Layer 7 of a small transformer language model trained on English Wikipedia (16 layers, counted from 0, width 96). Numbers have three digits each and are written without spaces.
A neuron's activation on a vector x is ReLU(weights . x), where the dot is the dot product.

Input weights of the MLP neurons that the questions are about. A number n stands for (n - 500) times 0.0019.
n8: 702428375764478675472500198663391641690582387509596314339398366130319624460454404359462349267448682833366509570420626667425622620500251505327538509532360436440195540718423551650591810384469556472526227500532252318518739758238636706636486869469320320458658392532748449388371584649547368610
n17: 563683600585353428376586500472507613715217666219479611669500314543522555464518515525542723425534166411496354416421212578405468696412734581347246477544500411393687392557308540478493699729629508545455260476346606560449548588388598686511489523611572559541400421670500640486500470473556496462
n47: 354509212590344566799674637573412659581463352269629500420708514409722640344495338546294593776375193303453495210462420395464763538659531699782558360486381482448385505568235487454589491467132192408460467609678486806261406655442602528510133525482829651481181199448425728674437614515572663534
n60: 332545479376806453587467584664592331560781779512460269581449277521479563430634262408531614658630591504671698436504256654602612585592834466720386452445414247696612583647521644417572548504554195491372479453454614440462712517453441572483446420212422385320770388487479646331189457522215591297
n66: 672464537438303623542428345427590534683422512488793462483305468252646504379398655423681426486664226660853307576361668583555557409529704392802470398566132388446386603496455477655644567645617637623383578286188528622632368397265504492559447625564564405400462484575541289620333705504450247513
n73: 486388654758454710251347705283614522418542290630557327560269492372529587683500473365438390418583536433521517537723544345426517311496536144509271662449491253595722458714462672450383484414475689640383352566704545387695530735422492492374399286259132629574729710329768472396504642571448448362
n78: 360614545564364592560544392371496620591736367407781464437780461587527391605299519389453388358233283816622679588528500518241522541688509735436584403675272601509551617583353554527607577604170430380406798570204604188415387202587513657596371552609764686600222425839280613478514518613294348467
n80: 403367704471375535360464513596275754521807268447551387533500383448716523605352526148677508495297553413287785567335445521464589533459327617462316368430433512412449558448435196549723697388520711636527480610380548685426707641268533393779435297395500608483621284442430697387676500711420483573
n82: 440488299423488444529535492332567451560642559449402407556448609403532593395770538306404623225267812424516528587394470694423343714639785488545351525468427309601659465550559379528614447601578185323580326310504627614412644524504587468467820592589582568622630681339500522313715415546569087283
n86: 547338408599596607333470779358306638633580507523522545486446711562523550477493542493489406740552316645561540570503625592403686555591683442452343650584380418534528588686340398467670519439596538434413554466470405438537358534314523537569667553398503452404438287571470311326381839458393324525
n89: 511181369394431640644340408422393730472611756507510322384546438548538415555322584503482462480328556522511455652342513461564438638479603278643612702437383461295561530385587477649669313599517457374650455341514520614486458528539434769597465350404662645450557341433577461619522457540689421240
n96: 251389321474178469192529262477375699700634450413532436568262216525417469554555403333584382529271419642547614367444368436427450466727279547565465374626560401423582459279467516579648701500446528491536738551686643552310479576302563576474529447348939598633470271801737402414631457690586617663
n108: 672740522419657408381339280579624592604314394658653260818576587435319488400633733319299602556463893434671504442463339663801553378144543491450375417674509525495546451491703558315517330613518237767441349589714327536500603608473553754336456252678408360623486584325737429626175405551436408337
n116: 562433397334480443630173564561615672541598676524565500569662453360554337436330554320332698380426496478455507463405510465569554331646350514357341419725448420597496370639402418449581562493648618585175368591445450517599596634577402616668358414370458500570642564624647631643404559496500409532
n123: 350703264748589539415574611529407515283496403336418749530603629518646458474477405594366357479492411409702515496349292508525429347583547534373125426523523535527461590602552462377500478717378256570457511483206547612436614667643661549338403358507765386677343612397636595732327577508542608670
n127: 704516567655261577487375426661533475688467471341708525475496528500426546423290673607552570378589651574638459666390520462317350404228334671500457504508513345475530622548443401394304445337528574543811385468537404521359866508530598232090439885379594788483504414517525396601487911526538534522
n129: 660429622567286716454517446596747436392613493691431644601657557338377435541348514582627607410518418405570652752628490528430612308610678458578633375438479494479337568436400538438359474374279550500431345508486473231334837462475435497419527587385504521687574408538354561419572567305560454576
n134: 404382465673485453792375622491588818429654546653345374477355420390504572633601370408468655496536512684555601310787533791451427457407515288421102324605634522496595403406600378435423219586367478448518396552733425345554551402532573496397454797318580449437575496527239395534540315581595639593
n145: 500508147408496465547420461422422745542533394338316525699704540464663527504184556214582665407627646448487500410221434567603687300405449429247368406595424469717339244512439530549261347367439312674802541674702580572463541653479369726568655699287526433672542520537426681580466379392647314435
n149: 458398746601312382540322240838470206597578448517459341539807394631504394704491523414432439426732505738636630576241607438450624553643736719393446446574283480852496618479569552427475475557427456563351504736530336398313474461464789452295065614335496763310275397430317553381477540523429438636
n167: 500482518599432340777702286359298571581431450511669474409694301564741520386652374507393540401422531803559536603597428500409428599558708449426606387467530548298485655528446235594459580610557545425427648452398398548555485496362612750429421428255263430641759425555661507564455585492392298508
n175: 644460812554432690253393466667391558455637399299713657651471408544254458596322679613398504371329592517496455602617376430669692356419492393330483471476384424381283629808423380387628578307180509546446367775431382583553459778254609569375327598587647660653612359422557576488551393692425333581
n186: 595587248531262644559481444440401409558729587553657555376419553406371608489404480523456531618468347472846527672725361773570629461604522341449364492492614540667504404470576543317588456372477419575434542517658165492558612295350382527571546609474500574437911420353550388579256504440441263198
n196: 233504540831410512599406619660409652562569474504230354544478470691539529585557537353637548629518495311540474239365450336538685535848617540397432455701407467451518433614418741284641712403436481554550517650539382174382324381366517395339587660159910381527664375465338561232255833724500469495
n237: 673500317638484568537449487464396459390404655064561680682585677492512613524372538448551400600512526322553568693740252459403488720392454666734316641335336640488240469356536511607443354622389321654542496522508457578363225524607783464488835428469380325602422377626427549633684386529430541235
n242: 394404647474593524207607431265363694356402421403639800335360586418579391521551298366603442195463320346647584464485479367402600577482587544589629707613671387518552456549359527525379333655597752485327355452358578634631375544511594525619590748372462588422556662357537565518413700485575556610
n252: 511371725630473347564334591581455504377403562497560451483665405676569714769562358303518441445422504463630441678339487475336541489854487563617464597597511356292582511530490606528388483644356357238626552566319382642444619517557645559486490657571371444408603572398483422374522645336336389413
n266: 429630476457534489520276586772388472504647462416711456543629359413485496378492410550541407487412617516445757877504496168515489472539407461623335476341393193646532636572446385488385441492248439620896481785504304409469316617699631632723546586462512528361350373473402675439605480659568572451
n308: 451322621420622465687205210573533534446549349675480462438450795407516515480339751160539624477428491552676446612466520458428577349607307467196500586740685256730462468729479367439594504492727597602591537454599760462488554292356459525415348348496453270117529439567674550492496366474623738444
n327: 424297795541337725607471484430606599414522467602458669426541706601372490725600442434581489341530476586624315367470500571286416646422574571220400305530715427455238500529529582460704324425675455733218636672381719447548474359523529526458518407583481418662380518463444517659419575302462371426
n344: 613525562742354463268606633456568649577399554475521504609657692620464361770204477576428605504463445366782438484604428456563618537334576559515387485587518442258630370454428380349586624852336512605483324588366570507388427624615388352400532397705500313422415432416507456465289592496604649405
n355: 227448403500453614419620413359617513478187309686604411654686406359487717453456261513853487565980462634447386667577521344492526615662584473487632224338571442207478190390826601643662371456530412396521374791439704464456443562617639714675457417449559562201291526646588307607409634463424608422

Each question shows a token from some text and the vector x that enters the MLP there. A number n stands for (n - 500) times 0.0092.

"op": 500746433375560785646531624601615265487466631456364491587313581394763590471631545784456518468466473660529529644467569496589476612436366449229749496552461675491561538349546516479265586483520487284426588435613366533489678703549196281575509332430250606296422489563376344600436502470348600588
The neuron with the highest activation: n127

"war": 554493619292496565779363627579653375575336475578303628574353544582728392595756539825501512413511519572500414573317571457611390670549461325291774392557439738530594459395489684458426591497546578417473651431662264521640491459469329348581498411441316522365442601507486383495502410409248637484
Which two neurons fire most, strongest first? n149, n327

"inn": 381546380350498834645425721612751221593470494391440703539314557531649326569628582632568368411465560736365417496301527573689616528575383521386687548474435767555236571490524531540363546492476643415531603499557297511534485647519449270615761451371401459399418453452485390486520387349310626412
Which three neurons fire most, strongest first? n237, n8, n86

"R": 476510430576481544563536704612701430505461767409424671440360462500725202463685350562481264390449570562590269650359567600774490445477440424325691539663383655519435505515537450402518610433596409335360500521748454567537510531466350443480671378399479508238449601548405423585602427445360533746
Which three neurons fire most, strongest first? n116, n123, n86

"their ": 407571473432435619535432667486648400521554523374481639374465554534857520396628580594567452391354576449452489469398521486631537676486435551339685384446558721511428691449599547625462554710525539503447502656686475420506453554406374315557580474508376468398416549521358132486582413396351474622
The neuron with the highest activation: n327

"enn": 259491582493476774455464746622733371607452602408357704399435384451696312557635481681695392463504504655506384514514674466614624476587335456425719578646372650493319593468453497519342613315590482346488646544614385709436456576632419246569506414405487458385375462453396471481445358465195719551
Which three neurons fire most, strongest first? n47, n149, n196

"ety ": 569512613416537751516508479491670422464567564485520704320309294587810448494546450533533341401396535395449386396344544490655560449433477512382733418563473723525554607462464486524494702569503513481566642603739417461523590587538474332487535426487517648257366526548376260504463390566249528588
The neuron with the highest activation: n149

"bl": 363677393378622575642434601518779330589382658378474746339326635493772442581620437768389277369521653600457360625276511547604477540538404497227748502439614668462533684450592566569596525558479605357415564454497394555599464557394420247620633305502426534437457592353505291439471463397429614581
Which neuron fires most, and how strongly? n123, at about 1.2

"an": 482671613494716640442424846542662377557382520426430527467242484592739406519664561572489388314309468616484382546331492453638574399415427439432870544470484682505532558477514446528466587597381554385493684530598290385453432572535442309591662505640533605194458458576519498611356329325244733520
The neuron with the highest activation: n266

"i": 472644372267584616555414800634713379450410655399545537542331516436684357409490548587407270197220662696350482584433583437673537525472339524321832431555504662646587661493485524626407627579512716277457586508627466483622471478443383396619574434437211471292433513579506449601424434412322639578
The neuron with the highest activation: n116

"ell": 603562348353422869606513820674598280460378673350363671460335583510751283551566612583334288395391460615489478540344643562718504495408415481391697300485335714451409580460325553565519657538463617360486656560684401477543337517591367297571780406413530444342426480487418474572533409500387534529
The neuron with the highest activation: n237

"H": 567670582430491633573413566439651386408499712380409565511350541534740186481791351693376288419408628470581454571379600511611432459433364391229702467593363666461546492515516531527515621585574399391398612526577473523450422614438269352648591384467441565457381596551388457501600530434357634900
The neuron with the highest activation: n123

"L": 335616395471415624631441777517718304472462617448493666428370515565816345488693488601379255344473654619431442506412516445604523187542474522274713480607558705474363637541566476444523516446617511403506719551719480482444488604455287317511665275497516429407429654449407319553525370340483629672
Which two neurons fire most, strongest first? n123, n327

"e": 505789528285507533590499705568766590500325376377396573491366592670637431471507481501503344403292541503542393629354580433774645415418457437386827427558585694517562639440346500569395533381525368439549857498683285564489511551452329184592569383446218528338452633585471423492632515521361513609
The neuron with the highest activation: n145

"ed ": 448519520495530683485362749459723424552457632446455530526431498589664489451531491504517459320430542475421561514465505507605618490516436502274693542384541721546492625478601540579545654611487584452543431572666377520567473587451416353681667328473450421271439537644347146540460363436318458559
The neuron with the highest activation: n86

"ce": 427886689610518669440418697504885398525345408418420556478350413564642405501462561515411211188424632551486368401446649527772593491453506548424670571440532647610526611517612621484420604545491737375521527489605256505522538530533420296593460447479260388326537598556404399462554302484421633321
The neuron with the highest activation: n73

"of ": 369469552391366612587419657514635443518609509419501563625307513563676482495726508659572413320364589514517482495375450511644535532465432556356749447504468678520482603472561609589449687554446548494519586534655392523519507625390351421601702364551372445306413625542387158512556355406282512638
The neuron with the highest activation: n96

"qu": 402520631377584630598433657395737296552563607375468682394440364526734184594558367589480411461424680640617483501447575520648620470473404517372697525496428736542557583478523493526311504607601514161632592448631396462224398432492330254667652560625487520341295500574384455438612351452343729554
The neuron with the highest activation: n78

"occ": 463674491327561830482388529433798451339526579464346746383257477529667379541574531783301360448211646543419423650285694421557594542405429488394761402486443592456568550501414388588289618524552440353405643522585442547415531619617453333696616525497405583511306621628448510504566298507308618611
Which two neurons fire most, strongest first? n78, n266

"was ": 499540529556583747704325665494606381466490565339358460492480479526693481519637481546512429358378537494454379615264547457611407445422505468404762466581518652458594468458416571563435687541513488417465407601778530606445619555540415385699640416383440530390487597639369204555519276453309390669
The neuron with the highest activation: n82

"t ": 516558545460612646556508619576649409463461623473538492631350496486742469583611417500489404331433538475466407527371591504635567548413449494334684550504489723527483551431535514549525736599513512462494600546678322572511528568451454362603611300426497479343398500612358183520421390458231435666
Which two neurons fire most, strongest first? n66, n86

"ated ": 545530374453490659480433776450692395473548591484538588526461469540694478415485477538558430243419570396453633450426502571620636475511514465291699405505591669567563535537526517576397640596545576501548475501700454520577433585508244432591724470480459487257440545575391138453499367429305398623
Which two neurons fire most, strongest first? n145, n86

"Ass": 505754556433543730505407722469725263423491477492370655455330444621742545478644473528544325465405692455446330676372711332637553325616400513356820703532365629499468460520647420526387568469529412308481503524672434599488534568666388459588664434527492548318269511507459460538497232362257507484
Which neuron fires most, and how strongly? n252, at about 1.8

"b": 493543609392609624623484721292691369533344717333387616511364490597677343489715467680385519375465616544535452589253570670707531578520431485360786530487525704480475743365532480612401561583553638371559534497697331630547356431343312245602564238472318463435444446417393360502449409357433589636
The neuron with the highest activation: n167

"his ": 448669483481526658500411636520653389445546557318393591452409598515816507410675510542497509353387562512461481613365569495543522655407435474297689436496492744478425609456570519637477637582493499497405490629712498477508500541484430298601662456494355495407407566571307160492587458424305492591
Which neuron fires most, and how strongly? n237, at about 1.7

"ard": 551652385413493820411413749569743379482475568425287712414398415508727234521524556504340444283382615587403334526432686491753520482493541346398659507502477630493573486537219600564399614461553585436461553481736361510551597584523396213525566353421613530294481482474555516635499377550261645575
Which two neurons fire most, strongest first? n116, n73

"os": 529729548354407744481450730485617334520344515499505642490378450479764323439682487513481360311464663502501475394415560320720611414448444650426766525366506668675549497505567541439551621572521622198613373591607404259535453644467421319568649427525455375263373503596397432705611417480287613497
Which neuron fires most, and how strongly? n266, at about 1.5

"t": 588700525403517665799495609522677301429318488459509486367290424489728305569608480515295394308424625493377427529386516565843514516417400666389735516497519639479540617491511598733512660522353611339472538522769319510495493606427385243564651548446339400321465644459495468521499391477290497554
The neuron with the highest activation: n8

"y ": 431545602474540637516392624566624477480605644357494621569403412608741339509608367632471419338412630451495422411309552472666426433369365406323747397548466693511481549433537461568538763497536519458506621559740416454438555503487469301592616497421587572329434567512479263530520490535238606678
Which three neurons fire most, strongest first? n96, n196, n80

"tion": 473570401384511688656456674494768290441366522637529555407391371475667342544616540533464462212359695489479264493254660423785751494519512536438692429460420719596635520563544549499335550547470685389675498429689398428549525605393563268483517418479413502278434579625420346591509443422354626414
The neuron with the highest activation: n149

"m": 499619445390590650652453701738619256594277431373388506572371528428754389472572485466392314389281754564579361542298572543707643654368412573346708539534478629486532675389349581507409517530509540550575574609701311528457381646551213282605667366483372517291407558460572447465468383539369609622
Which two neurons fire most, strongest first? n108, n266

"Be": 441693578567407532578390599412765476537432688442406748386478580644640316372703397560540277376417574488655420525328657525640601558471468462255840524479409728520583486460566576375515604369567515445432594488641454555431544541425382344613706316580361423272496505611435419459453512320242500687
Which neuron fires most, and how strongly? n327, at about 1.8

"g": 421577404323431551578398832574741454548571442398463735558385461635639427570559265739376539466384557538594482545396619556644564584455369542375877493520638796381713741475381507496533493514498596269494548479614297555342315496412231303503547261468453495493434425480492408509508300504414686612
Which three neurons fire most, strongest first? n47, n344, n96

"|": 509508490494468706627403670585790352494346597472509623541370535437604370543584326720472426382368514444452412470479533386671611448444489507433855312489511789475483595504495575467392656507457432493580578552768480418654573588418252181677651469514447476269438564537300278447546485502422557488
The neuron with the highest activation: n129

"ost": 505588473387456799565500662582563396370506562512402613653403596425732476570545614668347473402358562580550512701280590438910448519525479413337644440606398661482458508446292583436276597559460488337538588545654389506584361716522305284515611294447346462241406485438533400559550579441282624639
Which two neurons fire most, strongest first? n266, n73

"s ": 468539532414581660564519565483685347481525577392406495567412447494793485543601451447460266387454595426455461513342577378652496596492399539375667438476518737534485588473599523494540655653606521451537507581730366506558534618420445352620655391441432437280463651584339166521507379495319510604
The neuron with the highest activation: n355

"si": 509587657316573652755479770490806332572406615450507532418270601569689484368451534597391307245186565544464436406330612555597621438496383556334737565533330741544514549448482580597488673613509588244492496567519350381575341597476281349605552581622455418370416658565412475526416365628330623509
The neuron with the highest activation: n78

"n": 403688430522536645727440633571628308600429385301341504553403518633788287643629493647399292406333552660482367548401363521628623628350408512385845577599496683443507485510474519536453626511467499317441570555770313417489412606531360334541730347507526487239533586468501507463409491522281540593
The neuron with the highest activation: n196

"th ": 487609477510508639470420516438652411520521588393486604553470337559846494515628440533505383402366697548421582419339459448601611508484397557345662503527517711571524575491602561492633653592556585568525503453646373455442572575378470405514588449529516433339429576565399112512519395348320581491
The neuron with the highest activation: n96

"le": 482511670417657645667437608580749218467445530355357700437436579447693507456612497609385260337363392685468386629395529575769547657361595342389890552532470631645570535430429528510448583517474508334394743478642360655427566468462409312675545259365327454240485602453483442453447465564372710597
Which two neurons fire most, strongest first? n60, n308